Layer 2 of a small transformer language model trained on English Wikipedia (12 layers, counted from 0, width 128).
A neuron's activation on a vector x is SiLU(gate . x) times (in . x), where the dot is the dot product.

Input weights of the MLP neurons that the questions are about. A number n stands for (n - 500) times 0.0011.
n27 gate: 321,273,605,574,426,705,824,353,314,432,504,445,395,489,550,520,516,322,531,727,597,439,529,633,480,547,416,256,419,549,304,492,276,457,465,610,363,558,414,638,330,424,745,264,470,627,407,661,314,481,429,461,415,541,454,516,636,530,545,566,655,462,349,540,381,293,424,279,646,726,546,424,289,370,504,411,326,439,596,450,550,407,336,461,426,614,527,258,496,591,660,379,680,496,283,550,764,546,504,647,520,496,686,345,681,496,504,317,485,693,606,645,613,410,443,698,542,617,519,601,549,567,500,397,527,451,537,826
n28 gate: 423,222,282,648,341,452,410,393,658,481,428,472,551,546,433,520,372,251,327,516,697,496,448,810,536,596,407,428,673,339,537,531,386,420,341,721,579,719,328,828,442,500,372,484,361,531,524,576,488,591,515,536,489,481,321,448,662,562,515,607,469,306,396,474,437,560,604,435,351,520,605,379,711,751,500,504,355,551,398,430,733,523,394,547,500,468,465,686,410,465,484,643,630,461,872,740,752,517,500,565,476,520,670,386,488,441,839,294,512,583,567,788,561,620,450,415,329,303,313,542,446,641,459,422,496,589,359,587
n46 gate: 621,323,319,698,373,463,413,508,535,331,509,579,465,265,322,452,315,646,474,539,587,487,196,544,326,185,509,546,561,322,549,396,461,412,592,753,421,763,589,742,466,577,573,547,543,587,220,525,618,441,441,589,367,517,483,349,347,748,577,295,576,457,386,235,444,434,602,639,349,362,590,723,716,406,542,443,611,569,491,569,631,639,467,530,333,398,552,726,382,142,500,465,238,530,548,661,347,647,618,289,518,374,632,761,575,643,562,492,262,287,640,508,255,447,594,410,556,446,622,302,304,643,317,736,393,457,176,346
n59 gate: 526,608,444,500,453,439,428,504,431,511,316,654,514,716,366,478,339,472,691,278,164,486,630,453,459,541,381,731,741,557,407,730,432,661,642,301,483,375,602,561,285,288,664,475,553,504,311,381,587,451,430,621,334,500,493,390,340,543,288,355,489,532,535,462,475,485,585,612,647,518,408,520,593,419,602,486,363,418,443,568,627,577,549,496,462,669,318,549,440,373,571,380,293,620,446,511,515,681,444,465,563,612,599,709,562,306,496,238,426,482,387,423,588,504,380,553,514,744,420,510,331,284,327,454,511,415,399,382
n83 gate: 670,599,635,584,592,488,656,360,474,610,811,544,408,628,382,346,385,792,300,720,626,474,475,487,357,598,424,641,483,258,329,478,569,755,373,453,421,759,259,444,432,381,539,431,752,682,260,433,325,412,614,425,329,517,474,270,714,607,500,286,665,496,373,624,392,311,389,416,487,496,509,593,319,268,458,526,482,375,470,259,103,508,379,430,312,655,470,404,536,351,496,426,703,691,242,400,419,315,577,593,433,256,598,596,398,439,424,559,721,387,657,735,673,496,500,530,466,346,412,420,619,651,837,466,646,560,424,771
n155 gate: 520,757,594,504,209,631,581,538,407,680,492,723,291,291,492,543,743,393,593,481,546,394,394,399,579,488,452,640,515,662,364,442,692,410,519,439,408,458,522,412,372,704,298,702,496,415,713,645,465,646,463,441,408,470,603,461,496,515,523,322,451,473,624,478,604,558,606,519,600,141,534,511,270,460,391,237,370,546,496,530,287,653,478,361,689,488,538,437,343,390,473,523,305,568,535,600,432,458,400,462,428,304,455,558,661,561,540,537,353,253,460,355,463,480,474,302,523,167,754,474,402,448,201,709,439,466,403,348
n164 gate: 597,646,540,737,652,475,436,287,451,339,658,584,538,585,564,633,297,587,474,684,625,452,308,618,651,519,449,496,444,441,590,331,432,614,587,485,298,582,394,511,478,352,507,303,341,489,508,566,330,609,419,315,576,409,526,431,527,411,430,481,460,560,551,633,357,485,633,387,421,493,262,475,541,511,460,492,485,552,631,381,689,577,413,534,370,661,261,449,567,596,600,633,529,636,655,417,492,836,641,192,232,672,544,775,473,673,384,380,478,647,507,406,657,772,411,823,593,625,653,471,603,478,504,519,615,526,412,323
n334 gate: 527,566,579,365,522,598,567,489,764,370,462,579,526,558,489,436,500,379,426,625,552,420,367,481,428,390,343,241,511,640,469,743,459,406,627,365,486,482,565,397,540,409,548,511,529,563,124,668,548,450,525,598,695,561,394,470,511,606,188,385,420,233,547,606,607,549,544,712,393,438,683,455,750,351,493,269,500,419,360,449,604,769,764,545,457,406,456,407,573,580,405,549,561,772,608,485,550,714,477,421,462,585,318,441,447,456,489,805,536,659,412,511,540,556,438,540,453,384,593,550,714,557,447,507,445,661,461,272
n347 gate: 485,567,448,381,686,355,475,531,496,148,631,478,546,619,436,317,302,626,596,736,386,633,453,547,569,732,687,432,560,552,452,652,613,432,654,493,452,412,434,419,239,538,493,335,689,656,600,517,343,473,545,395,466,398,609,496,543,524,385,614,604,668,486,311,539,496,549,483,627,532,378,520,528,557,521,471,442,359,475,686,493,356,562,151,394,410,352,527,426,538,458,386,745,535,482,532,471,759,493,517,588,389,490,447,345,641,460,352,608,610,551,503,410,565,479,598,612,415,503,198,375,428,616,511,360,727,593,398
n358 gate: 322,323,613,187,359,553,593,163,261,505,424,462,631,849,275,363,448,639,444,282,528,546,363,448,859,462,616,522,439,328,611,477,248,741,420,661,361,532,722,723,294,385,449,103,679,472,514,477,500,509,445,476,504,248,509,690,594,698,312,425,308,615,386,309,225,727,445,491,770,949,712,312,481,496,182,434,409,644,616,597,514,369,518,715,338,500,463,792,461,450,629,495,609,262,519,505,655,434,597,423,568,481,674,477,376,440,438,382,454,430,482,523,713,443,669,754,537,422,527,477,344,663,334,399,353,440,432,294
n372 gate: 384,440,551,361,447,333,307,603,567,336,547,464,366,462,574,386,518,557,532,510,701,372,733,248,453,493,507,537,588,618,394,370,655,407,706,542,446,535,452,283,548,400,312,354,417,475,518,364,539,463,455,575,443,574,271,525,447,341,293,511,675,434,442,634,521,528,597,612,283,378,413,539,476,394,438,740,785,329,626,639,447,520,405,486,368,464,277,439,592,397,736,617,452,683,687,623,464,458,625,425,347,325,586,500,582,489,565,456,448,658,470,592,688,375,610,490,326,705,476,595,417,398,500,483,438,559,418,432
n426 gate: 440,427,479,541,460,652,460,408,390,429,332,541,398,683,504,500,563,462,664,413,361,453,290,566,328,452,515,612,638,481,428,580,402,555,287,439,319,594,507,504,375,575,547,374,367,689,427,620,658,511,514,348,441,409,748,656,419,392,464,438,745,392,585,569,500,375,543,549,250,399,593,384,692,585,312,559,369,493,348,305,474,549,447,456,661,671,439,430,697,386,676,493,610,564,471,639,466,448,530,504,485,878,436,464,467,485,833,486,350,358,272,612,504,333,743,583,507,621,691,394,664,599,416,482,568,489,433,654
n472 gate: 447,484,492,444,647,365,614,427,413,573,472,400,544,333,350,420,368,364,674,716,571,585,515,667,294,492,305,681,303,695,329,469,796,416,544,469,708,535,496,535,496,574,488,434,364,559,675,519,690,263,335,589,595,549,574,681,607,414,759,603,550,672,419,286,386,364,477,588,327,449,461,688,626,618,350,520,508,473,425,402,377,523,515,559,147,572,453,416,303,624,391,592,488,500,448,334,500,289,586,485,268,533,186,453,568,433,699,599,272,409,455,329,538,356,357,609,337,631,630,550,454,489,492,800,247,566,592,591
n27 in: 228,217,468,467,422,562,549,413,598,334,567,549,321,544,423,467,612,484,480,650,488,428,642,599,383,716,240,247,252,650,647,626,500,611,443,484,360,577,397,633,353,364,677,504,656,760,390,386,414,539,654,446,558,625,420,558,737,544,408,570,575,424,433,581,492,303,316,532,476,746,560,428,520,527,559,594,283,540,694,275,512,331,382,484,594,591,657,402,542,683,588,242,512,512,267,590,454,664,335,496,332,462,775,252,624,581,646,248,603,862,539,610,476,562,269,576,552,640,642,453,436,638,605,327,376,408,496,668
n28 in: 366,560,441,518,496,393,777,318,683,610,695,487,383,351,491,487,526,508,348,625,570,479,377,736,478,775,634,571,656,459,473,267,327,412,404,449,566,664,49,664,177,479,667,697,291,578,561,429,565,437,373,544,558,684,256,310,539,526,679,334,636,479,424,351,604,395,513,437,427,646,367,330,483,659,458,639,358,607,258,431,796,634,500,583,375,553,749,738,572,513,209,531,681,555,448,474,374,410,374,656,361,428,385,391,337,215,562,454,381,591,607,801,551,474,555,324,556,396,513,525,339,592,458,436,440,491,319,862
n46 in: 452,487,594,743,280,858,454,492,783,459,487,692,310,360,643,441,688,697,370,487,689,405,436,296,306,436,500,733,240,588,483,676,483,555,657,595,504,650,549,508,434,405,546,326,562,529,500,573,454,325,451,547,556,548,712,427,234,670,496,361,459,637,484,560,521,475,859,301,291,433,570,476,479,201,255,593,560,508,768,583,462,520,488,479,334,466,533,658,723,554,500,356,663,558,243,391,435,573,448,193,582,513,574,466,504,605,608,512,549,294,668,589,357,509,278,438,670,325,610,411,636,488,359,600,661,252,423,694
n59 in: 386,347,326,681,381,503,546,559,525,507,445,478,374,616,306,500,300,706,364,240,539,539,530,612,269,409,489,572,482,406,252,610,568,544,659,482,562,642,538,496,272,335,351,542,708,403,316,483,568,400,343,642,370,541,295,453,644,412,507,385,280,560,678,626,454,630,535,549,504,450,366,373,468,446,517,234,416,766,468,588,730,576,507,360,338,493,468,469,504,272,525,500,444,367,780,410,389,625,474,392,522,444,468,572,529,454,555,476,374,350,510,452,413,613,381,525,500,444,583,320,297,500,517,504,592,408,327,414
n83 in: 708,590,354,578,431,508,466,538,526,462,562,570,466,415,371,304,548,690,526,462,595,665,293,509,465,579,380,463,457,604,518,590,637,813,309,241,430,756,500,577,660,559,423,241,534,659,405,579,509,492,638,522,405,541,441,171,630,496,618,336,559,445,613,627,431,304,390,450,444,300,669,604,462,512,471,630,518,432,312,445,177,604,657,668,545,706,249,562,285,588,564,426,646,757,470,362,544,360,786,697,571,522,458,513,281,453,540,704,193,539,353,711,588,531,412,462,559,352,396,646,786,754,821,602,420,445,200,793
n155 in: 423,468,577,762,565,398,590,427,532,378,647,569,410,341,353,311,394,565,611,568,525,669,415,312,305,621,648,476,665,538,533,611,529,591,637,539,411,504,423,514,669,514,337,525,616,364,572,590,457,385,549,540,397,576,411,493,302,567,535,799,549,450,350,415,393,623,257,681,643,532,235,467,525,12,458,511,552,464,414,599,583,573,517,320,593,591,390,517,485,511,475,442,695,423,576,701,485,527,444,472,515,701,676,425,566,611,596,615,581,608,616,465,343,438,454,546,489,448,733,458,514,455,662,628,528,542,483,607
n164 in: 618,524,347,512,778,455,272,258,393,665,456,676,389,593,433,640,492,489,457,567,583,314,541,604,638,661,679,640,480,612,610,351,555,660,309,535,458,461,462,406,658,415,422,317,403,563,409,645,571,511,289,295,795,489,574,456,560,558,291,321,369,453,488,462,311,588,791,542,461,355,387,272,637,474,227,607,662,414,292,321,547,527,496,662,326,649,379,671,422,415,508,516,323,658,777,409,382,706,533,339,488,537,543,832,464,543,516,584,612,508,560,272,603,496,554,644,508,660,660,435,434,496,481,488,321,426,504,352
n334 in: 269,474,353,434,361,262,319,635,808,571,314,697,470,594,348,461,403,425,162,216,392,781,459,504,642,217,273,335,569,564,469,302,586,386,570,321,500,594,458,466,678,717,432,641,611,452,417,412,670,278,437,615,711,612,526,328,613,487,424,626,580,739,517,418,539,465,355,605,410,423,517,415,513,703,858,643,473,577,418,299,496,538,600,617,558,293,689,617,446,576,466,517,458,453,509,357,232,509,428,492,393,653,390,409,302,603,549,663,403,552,451,604,340,680,530,393,739,523,232,496,288,492,475,355,479,739,202,230
n347 in: 461,538,517,387,539,437,479,537,430,297,607,271,542,633,563,440,440,613,785,559,309,520,562,384,336,592,661,583,604,285,640,420,382,423,412,692,533,479,426,510,350,408,393,263,507,448,549,497,507,557,713,649,194,430,438,571,497,373,514,479,347,730,571,520,399,609,507,443,514,641,455,529,441,441,490,528,418,345,580,576,653,460,617,141,310,447,528,463,543,459,524,556,645,418,629,636,360,606,493,493,572,471,384,215,472,631,546,355,371,531,589,500,284,592,469,431,493,478,369,302,531,352,563,473,521,712,510,427
n358 in: 571,573,353,602,703,565,743,634,592,406,538,156,495,369,307,570,160,535,436,532,335,396,387,491,519,294,552,461,495,659,296,304,404,509,657,428,460,650,398,250,698,270,568,862,211,697,601,571,565,558,420,598,509,399,717,565,555,554,540,698,549,341,531,316,788,273,581,256,555,477,509,757,181,668,674,426,636,441,591,613,265,358,637,574,690,738,755,725,524,513,599,255,670,531,505,528,723,395,323,558,415,500,505,238,696,495,745,371,635,523,365,447,776,561,388,423,505,467,176,371,621,722,658,627,636,464,469,452
n372 in: 322,497,587,507,376,598,653,425,614,552,534,456,430,336,623,446,155,580,650,338,563,451,405,281,527,541,576,557,690,346,279,530,613,382,470,372,554,530,549,530,425,569,335,421,457,557,416,494,533,532,646,527,385,510,625,412,450,467,363,554,415,378,471,535,480,601,500,448,550,543,622,506,596,550,513,597,507,450,818,444,751,506,455,667,404,297,662,625,569,350,401,641,348,366,671,467,617,656,507,571,545,642,415,560,293,590,503,297,415,463,497,494,351,608,474,313,503,451,535,397,353,355,551,530,398,589,406,343
n426 in: 469,642,584,527,477,386,249,599,704,405,631,420,673,385,353,511,603,450,451,582,763,378,635,659,535,462,469,331,594,654,772,362,680,679,633,719,622,422,493,526,666,386,522,797,374,485,428,355,436,525,697,623,583,612,381,347,644,507,482,432,511,478,438,718,463,519,267,333,612,507,382,556,377,468,482,391,612,355,451,674,500,536,478,481,269,404,511,395,379,610,396,356,420,581,319,398,516,570,586,390,492,438,625,523,340,485,431,515,695,380,543,543,522,771,239,441,515,316,475,547,375,493,522,404,652,818,314,496
n472 in: 426,425,342,319,432,636,520,450,312,272,520,669,608,574,440,584,710,820,504,540,492,410,560,640,398,504,717,732,567,617,418,472,401,633,616,539,413,319,519,614,597,473,469,649,527,166,444,527,440,423,724,468,458,401,374,326,504,723,523,212,574,347,477,443,575,793,559,408,710,579,480,493,334,384,562,716,419,370,433,480,476,438,469,440,538,399,492,404,632,504,676,624,454,438,592,476,377,889,558,620,578,463,582,389,435,508,488,408,500,575,700,508,461,472,730,382,665,632,592,231,321,215,709,265,727,551,373,405

Each question shows a token from some text and the vector x that enters the MLP there. A number n stands for (n - 500) times 0.011.

" H": 500,337,536,333,391,504,519,473,685,418,572,521,459,444,582,575,434,613,506,543,636,678,525,531,446,481,759,769,417,533,577,515,541,531,499,437,594,324,558,505,703,514,485,558,539,352,366,549,309,380,388,561,547,526,455,511,472,557,557,572,437,419,652,546,458,417,442,545,446,334,499,447,526,334,495,346,450,442,383,342,655,466,477,517,482,503,514,531,536,326,555,573,306,424,582,397,569,286,292,564,533,634,461,555,561,346,653,467,608,485,421,679,482,671,412,597,504,745,473,495,457,308,542,646,390,676,502,554
The most active neuron and its activation: n472, at about 2.2

" rival": 627,445,488,350,415,549,701,689,570,435,334,501,631,328,597,491,572,560,423,465,688,412,526,396,416,333,594,554,476,440,440,380,524,649,602,507,486,491,551,496,397,633,525,640,544,446,444,537,400,625,561,454,442,572,507,543,517,392,572,605,515,463,511,504,509,493,537,472,498,262,510,286,569,464,448,579,412,514,528,415,476,438,648,518,501,333,528,585,414,375,784,452,395,342,442,433,457,278,600,658,623,617,377,759,601,594,638,465,575,449,434,486,512,619,453,533,679,719,397,445,505,511,386,651,607,464,604,319
The most active neuron and its activation: n46, at about 2.2

"her": 435,454,576,360,382,449,592,578,710,419,367,508,622,422,665,493,453,574,473,448,504,447,619,390,548,589,468,449,532,551,499,279,481,443,571,600,567,526,392,766,519,603,472,418,487,521,535,639,556,586,691,396,442,339,415,458,411,596,462,522,456,385,553,326,454,501,345,536,543,351,444,361,531,538,478,539,685,578,626,425,298,391,560,453,335,310,611,504,415,494,603,652,484,564,471,516,604,259,339,586,556,682,645,555,644,578,577,610,548,439,354,421,518,496,509,457,514,685,446,507,362,507,275,570,517,533,504,348
The most active neuron and its activation: n372, at about 4.7

" control": 532,571,438,273,467,506,645,614,497,483,327,559,445,430,542,564,481,632,475,518,602,525,499,473,480,477,637,655,476,604,555,369,425,556,440,396,449,468,527,562,456,468,195,446,485,454,548,455,358,750,539,516,273,451,402,738,544,535,607,511,531,521,540,522,411,639,516,465,650,275,341,393,484,392,340,595,413,534,587,591,390,461,644,407,599,418,636,505,406,339,724,376,393,511,416,426,666,335,426,531,557,606,506,662,618,605,622,486,489,525,297,592,511,639,468,358,587,695,445,480,491,494,464,701,469,438,351,352
The three highest activations, in order: n358, n155, n372

" two": 631,328,511,425,426,496,671,686,639,367,558,481,515,270,551,609,463,525,395,578,598,514,513,445,474,442,494,476,509,557,507,519,532,705,564,449,686,455,545,625,557,587,514,611,526,520,486,327,378,488,409,442,458,487,467,574,552,285,490,607,391,425,633,486,620,572,394,545,550,453,444,491,533,427,480,524,470,462,489,330,372,548,503,409,417,370,554,502,301,301,539,596,400,337,679,479,551,227,305,594,574,472,484,673,601,601,665,523,454,556,397,565,539,597,400,696,678,723,391,410,628,567,504,460,618,554,416,475
The most active neuron and its activation: n164, at about 0.56

"men": 529,439,473,392,328,421,484,594,649,331,374,393,386,385,697,508,423,569,397,431,433,549,492,369,347,529,563,401,507,294,566,383,457,517,538,592,344,556,543,574,677,518,529,501,549,237,456,594,425,493,680,508,482,538,643,588,283,513,563,515,514,423,518,459,623,447,397,751,400,562,411,400,678,511,284,620,466,513,468,495,407,452,483,408,342,465,478,491,436,515,572,447,208,440,631,535,600,276,436,448,424,532,394,611,543,617,598,591,534,541,337,475,638,602,423,555,572,671,562,326,434,482,419,437,614,627,425,322
The most active neuron and its activation: n372, at about 4.1

"a": 687,395,443,572,432,497,667,475,533,426,378,358,683,423,496,561,346,662,456,451,540,725,524,439,487,516,604,466,540,358,721,264,464,495,594,376,456,473,381,604,479,469,408,608,535,620,442,513,442,604,519,464,631,440,496,514,322,507,453,628,460,618,391,467,593,534,556,491,531,408,418,676,440,494,546,431,509,463,443,469,533,576,499,255,431,675,487,463,309,540,550,416,524,427,472,585,600,131,291,553,649,507,492,436,673,535,567,485,617,497,351,528,509,378,454,498,636,689,464,503,557,362,658,482,718,502,549,348
The most active neuron and its activation: n347, at about 1.5

" apparent": 571,671,443,512,463,461,705,499,580,548,449,474,475,404,656,643,477,754,412,558,569,518,513,439,513,605,628,665,654,409,471,404,463,632,391,508,403,457,471,489,671,605,419,588,597,423,515,655,386,683,490,355,443,484,384,584,468,359,623,562,501,392,517,603,376,549,471,448,754,258,336,472,586,551,423,577,552,589,429,556,373,420,578,444,516,406,577,558,334,537,703,521,609,515,526,428,390,340,436,473,638,502,433,730,621,503,640,431,432,477,634,467,639,658,470,648,584,631,587,508,334,468,380,554,378,511,462,353
Which two neurons fire most, strongest first? n164, n155

" to": 503,441,570,554,414,524,598,567,501,458,368,369,536,416,686,575,430,437,449,537,700,524,323,316,441,533,662,556,510,571,659,558,471,532,649,560,507,450,457,551,423,578,474,535,552,508,450,467,397,468,568,565,565,334,548,593,392,598,508,540,560,487,513,638,561,566,463,269,479,306,379,542,352,761,465,576,474,374,397,348,455,626,563,291,613,427,561,497,443,451,604,473,373,446,525,501,567,237,286,505,507,588,483,643,488,583,563,553,567,508,454,581,693,554,436,444,526,773,402,417,420,397,352,316,642,602,404,477
The most active neuron and its activation: n426, at about 1.6

"'": 551,291,607,296,458,665,505,596,437,312,472,445,461,345,552,622,285,574,513,370,686,514,569,483,516,513,623,583,288,505,486,432,346,525,586,474,595,410,446,486,352,440,532,577,611,441,425,720,440,370,486,458,589,545,521,604,525,608,593,592,410,369,436,620,441,378,501,439,553,370,314,457,232,440,525,645,514,626,591,529,515,438,592,403,628,584,642,495,484,500,547,540,455,589,431,488,463,226,366,576,691,589,520,606,611,486,605,551,505,556,338,496,504,587,417,475,577,626,443,477,398,562,403,357,675,493,510,422
The neuron with the highest activation: n27

" being": 626,438,592,389,380,556,557,546,628,505,426,507,484,472,546,630,455,437,499,639,546,585,337,435,471,580,562,527,563,599,518,422,483,535,512,501,495,197,533,577,460,603,516,454,721,531,469,445,422,603,587,396,379,412,532,621,494,499,618,488,529,438,557,640,604,494,343,572,443,228,424,620,301,627,570,633,384,493,487,477,454,551,568,429,474,510,644,544,363,415,699,436,440,529,536,456,592,248,359,580,593,610,450,761,596,589,537,405,592,507,551,462,552,623,428,556,591,769,444,365,661,512,398,488,623,560,378,353
The neuron with the highest activation: n28

"s": 511,390,499,619,437,537,480,530,511,441,496,421,520,317,659,627,552,480,422,392,645,506,452,618,393,614,537,393,524,495,626,459,393,534,415,590,515,405,490,615,550,392,570,457,605,391,403,525,382,437,578,518,679,364,507,729,464,585,468,511,409,516,474,458,646,436,505,421,616,378,327,505,502,454,328,645,456,565,507,404,359,454,548,396,583,422,470,437,597,434,355,467,530,504,590,494,640,132,327,570,532,748,518,495,525,531,579,442,538,401,420,499,440,309,372,521,610,701,417,378,427,424,535,445,671,492,314,182
The most active neuron and its activation: n83, at about 0.62

" former": 555,365,527,419,461,560,595,545,640,429,433,450,549,363,668,612,448,634,537,478,506,478,420,486,394,462,563,529,489,631,539,464,584,586,688,447,391,463,596,574,500,508,611,598,501,568,377,491,352,529,527,397,443,469,497,596,632,483,607,530,435,477,514,554,481,592,443,542,497,351,473,264,523,571,528,576,401,597,415,346,501,354,665,395,341,407,615,507,453,550,616,387,530,474,524,504,336,166,351,766,542,556,399,786,620,495,585,513,555,422,522,648,603,497,429,645,653,744,447,468,454,429,520,541,643,521,426,442
The most active neuron and its activation: n472, at about 0.33

"),": 585,383,561,454,367,559,554,541,658,418,428,450,682,484,530,665,504,444,529,463,599,498,495,356,439,460,556,567,518,380,544,508,563,517,448,490,412,425,457,582,530,579,459,384,577,309,378,487,197,416,358,304,600,398,417,469,441,478,505,497,574,445,598,518,555,565,305,466,553,465,544,445,300,751,425,407,543,500,606,441,329,582,531,472,670,433,639,541,514,471,480,499,315,530,526,400,571,319,382,401,567,564,476,658,602,485,600,605,537,589,342,683,541,593,390,494,527,795,499,367,482,397,563,640,681,663,442,462
The neuron with the highest activation: n28

",": 597,357,646,507,361,604,625,393,579,311,477,493,651,389,585,642,448,418,447,504,623,585,478,394,407,513,564,440,388,462,691,458,527,532,445,447,496,367,523,666,370,504,463,490,550,495,408,534,228,290,452,374,559,480,448,533,427,498,495,483,517,575,410,495,601,607,334,318,626,339,468,489,346,701,615,443,515,459,524,392,385,466,539,470,612,407,510,462,390,491,578,459,389,586,621,434,539,292,438,496,553,585,432,783,663,523,616,591,606,548,428,648,535,473,415,500,392,774,437,412,454,406,516,600,578,565,547,555
The three highest activations, in order: n27, n347, n59

"6": 600,298,532,429,405,420,722,613,744,360,441,508,548,408,575,688,433,426,264,515,609,551,383,370,368,478,553,398,524,486,529,482,545,594,657,547,491,440,463,574,695,447,383,599,644,425,356,554,491,413,379,503,614,258,529,535,332,549,408,530,375,428,515,397,600,613,439,511,542,443,480,448,616,328,491,532,556,450,415,490,466,436,620,531,581,521,505,426,267,403,533,438,443,457,692,377,538,414,398,558,611,551,291,490,628,550,562,723,571,687,417,523,502,653,572,453,660,698,495,570,588,451,550,486,603,671,437,486
The neuron with the highest activation: n334

"ed": 556,416,484,490,345,592,522,598,572,359,345,658,561,408,598,686,445,631,377,502,605,526,559,489,386,569,565,465,336,586,669,338,479,513,638,534,387,483,595,593,535,616,554,481,703,500,487,522,329,582,359,540,638,376,460,775,551,252,483,612,541,408,341,497,593,479,457,462,615,366,436,475,496,498,599,595,627,435,493,489,380,486,490,367,535,393,532,425,422,509,696,426,380,508,470,413,538,215,354,323,545,396,360,585,523,635,598,348,499,507,441,537,557,630,506,323,786,592,604,448,316,511,482,511,618,463,369,373
The neuron with the highest activation: n46

" N": 597,449,462,397,453,436,614,480,573,395,595,472,638,404,584,514,452,560,484,451,569,608,488,482,514,493,715,566,453,445,568,481,582,530,644,289,547,374,633,557,800,472,510,376,557,362,379,562,320,405,427,402,493,486,331,451,494,467,583,468,399,612,566,540,460,295,433,594,528,334,406,543,583,519,476,610,424,446,356,457,620,515,453,368,443,543,479,570,322,450,486,490,572,559,673,542,614,245,441,556,630,654,480,556,573,518,615,599,478,507,493,510,529,596,408,520,413,842,531,552,398,249,572,643,438,700,446,558
The most active neuron and its activation: n472, at about 1.3

"lum": 627,656,437,408,336,397,524,398,585,505,515,571,552,558,526,489,476,521,611,554,488,406,484,420,462,481,554,597,432,345,640,391,536,519,584,354,615,475,508,576,458,458,451,416,572,453,387,580,461,661,668,414,493,348,457,488,368,490,495,437,388,559,531,543,559,470,525,442,597,483,385,452,493,466,568,543,556,453,397,327,500,527,515,353,302,369,639,335,289,358,636,404,370,452,411,477,792,242,490,161,645,660,555,528,557,544,626,541,609,452,376,433,493,713,425,519,488,781,519,550,624,437,562,728,453,575,540,386
The three highest activations, in order: n164, n28, n27

"2": 692,519,520,323,458,512,615,587,685,369,531,553,680,456,403,835,417,424,457,408,616,578,491,349,419,521,589,571,504,627,526,612,482,633,570,378,547,418,546,608,519,664,424,341,532,406,402,454,473,441,417,385,655,331,393,574,346,453,588,605,441,463,520,439,608,531,606,158,654,350,417,514,540,262,489,551,361,377,394,454,490,461,678,560,453,494,547,448,465,467,485,613,502,521,433,369,641,441,389,441,676,523,318,427,486,717,634,629,554,629,436,481,443,468,576,532,509,622,461,543,558,434,563,525,542,576,504,414
The neuron with the highest activation: n334

" total": 561,619,475,489,384,552,564,506,758,444,611,587,520,399,629,530,412,554,404,512,514,378,356,375,456,525,617,622,506,453,387,352,587,571,548,490,517,372,322,459,457,641,294,519,420,559,374,523,405,473,600,432,291,475,253,674,381,280,424,462,386,487,333,678,507,516,446,455,661,317,449,331,378,480,398,631,481,567,430,353,370,585,585,384,435,508,529,583,230,317,582,614,380,374,488,478,431,374,405,471,399,488,541,554,607,423,593,473,438,532,447,502,456,607,453,525,629,681,527,460,673,444,331,539,425,578,557,390
The three highest activations, in order: n372, n155, n164

"ance": 500,508,528,450,316,700,597,502,460,504,374,506,611,462,575,670,500,643,449,407,573,468,635,490,420,453,535,561,513,328,537,167,498,556,454,507,471,477,528,520,443,686,491,448,587,321,568,568,451,528,598,486,549,258,549,625,531,600,667,570,493,523,309,460,663,582,504,356,675,337,460,484,491,469,501,521,487,621,462,401,420,501,511,631,674,497,580,417,486,455,708,362,411,473,465,526,658,232,331,575,724,474,608,570,566,430,639,442,438,534,325,568,667,627,459,457,653,445,599,486,497,483,628,524,484,512,392,248
The neuron with the highest activation: n358

"he": 557,543,455,613,501,500,582,443,500,377,453,443,454,365,566,494,234,645,597,530,598,683,481,503,437,708,471,592,435,364,636,170,503,541,518,542,528,307,431,576,568,553,426,567,372,422,476,513,462,628,495,288,526,453,584,612,380,390,639,490,406,550,520,482,566,455,407,397,419,338,412,434,402,329,331,467,673,457,464,391,718,578,563,443,499,560,543,390,474,509,681,459,619,496,454,478,631,186,375,517,592,378,531,537,754,571,504,440,493,539,330,664,571,572,511,413,622,565,546,412,591,478,391,539,543,336,405,414
The neuron with the highest activation: n155

" kg": 671,585,508,440,455,472,541,452,808,534,470,537,462,435,623,581,385,645,322,614,544,532,413,461,535,399,604,566,483,329,524,402,593,564,677,412,395,431,471,450,625,484,558,309,512,435,373,479,263,548,392,523,402,443,331,551,587,347,686,592,417,608,623,487,545,512,327,475,689,414,347,404,531,544,274,622,260,445,490,445,422,405,522,555,627,546,519,486,446,380,619,478,357,447,578,461,701,264,370,581,690,433,499,529,544,554,536,556,581,580,345,500,536,620,546,480,479,725,588,498,462,460,578,484,585,599,326,502
Which two neurons fire most, strongest first? n83, n46

" split": 606,399,483,246,501,622,668,827,602,480,458,460,415,451,509,546,475,480,356,432,545,544,443,378,441,449,588,585,531,471,474,362,450,524,353,402,518,404,536,569,483,527,532,468,494,516,352,473,318,615,402,528,344,360,446,671,571,431,566,558,441,384,635,503,509,510,461,623,663,326,487,400,521,454,354,614,645,446,469,456,394,580,633,422,545,386,436,471,466,411,679,509,500,540,518,382,578,298,342,492,498,477,323,735,610,648,580,494,471,524,428,458,556,729,298,462,735,747,432,441,322,495,502,637,505,421,508,518
The neuron with the highest activation: n59

" University": 645,496,670,459,454,496,614,573,462,366,457,407,574,481,522,680,412,683,396,437,516,631,446,430,543,285,670,531,406,511,646,499,660,472,556,536,466,397,667,591,393,538,534,457,571,434,412,665,362,449,480,523,381,544,467,603,564,473,636,596,369,544,463,581,422,539,616,386,474,417,529,368,591,460,515,550,310,418,423,422,383,463,479,510,454,403,474,540,425,583,737,349,435,518,417,449,507,268,306,295,595,378,452,569,480,509,645,575,460,538,410,501,402,439,419,415,575,839,423,477,675,449,597,502,608,648,554,340
The neuron with the highest activation: n28

"d": 570,406,499,337,529,564,417,477,602,431,409,705,489,439,537,631,516,578,326,171,582,486,504,548,375,481,621,555,331,406,604,454,407,448,560,553,403,469,557,510,556,646,587,414,529,472,652,639,346,534,421,506,599,549,488,615,576,381,583,321,639,491,372,446,405,603,573,469,545,393,421,491,547,310,544,473,426,451,511,415,333,359,563,434,587,485,349,503,399,631,755,603,560,501,574,557,810,316,344,507,541,538,561,588,656,638,651,581,520,412,569,526,417,640,588,376,723,699,369,500,483,438,421,578,568,568,405,428
The neuron with the highest activation: n46

" Temple": 563,599,635,406,372,541,668,653,686,416,479,386,492,512,435,568,349,601,360,523,565,662,553,536,475,529,635,528,478,301,618,434,656,603,649,394,406,415,508,540,379,429,573,531,576,347,449,571,378,593,538,408,367,502,574,577,489,467,592,613,409,522,574,681,478,502,575,543,533,408,513,542,533,417,478,448,453,501,552,335,511,475,515,575,597,351,592,536,414,541,722,465,399,604,476,505,470,197,373,406,666,492,409,689,582,546,709,457,483,595,460,344,504,507,451,453,555,809,484,514,599,316,521,586,608,537,477,476
The most active neuron and its activation: n59, at about 1.3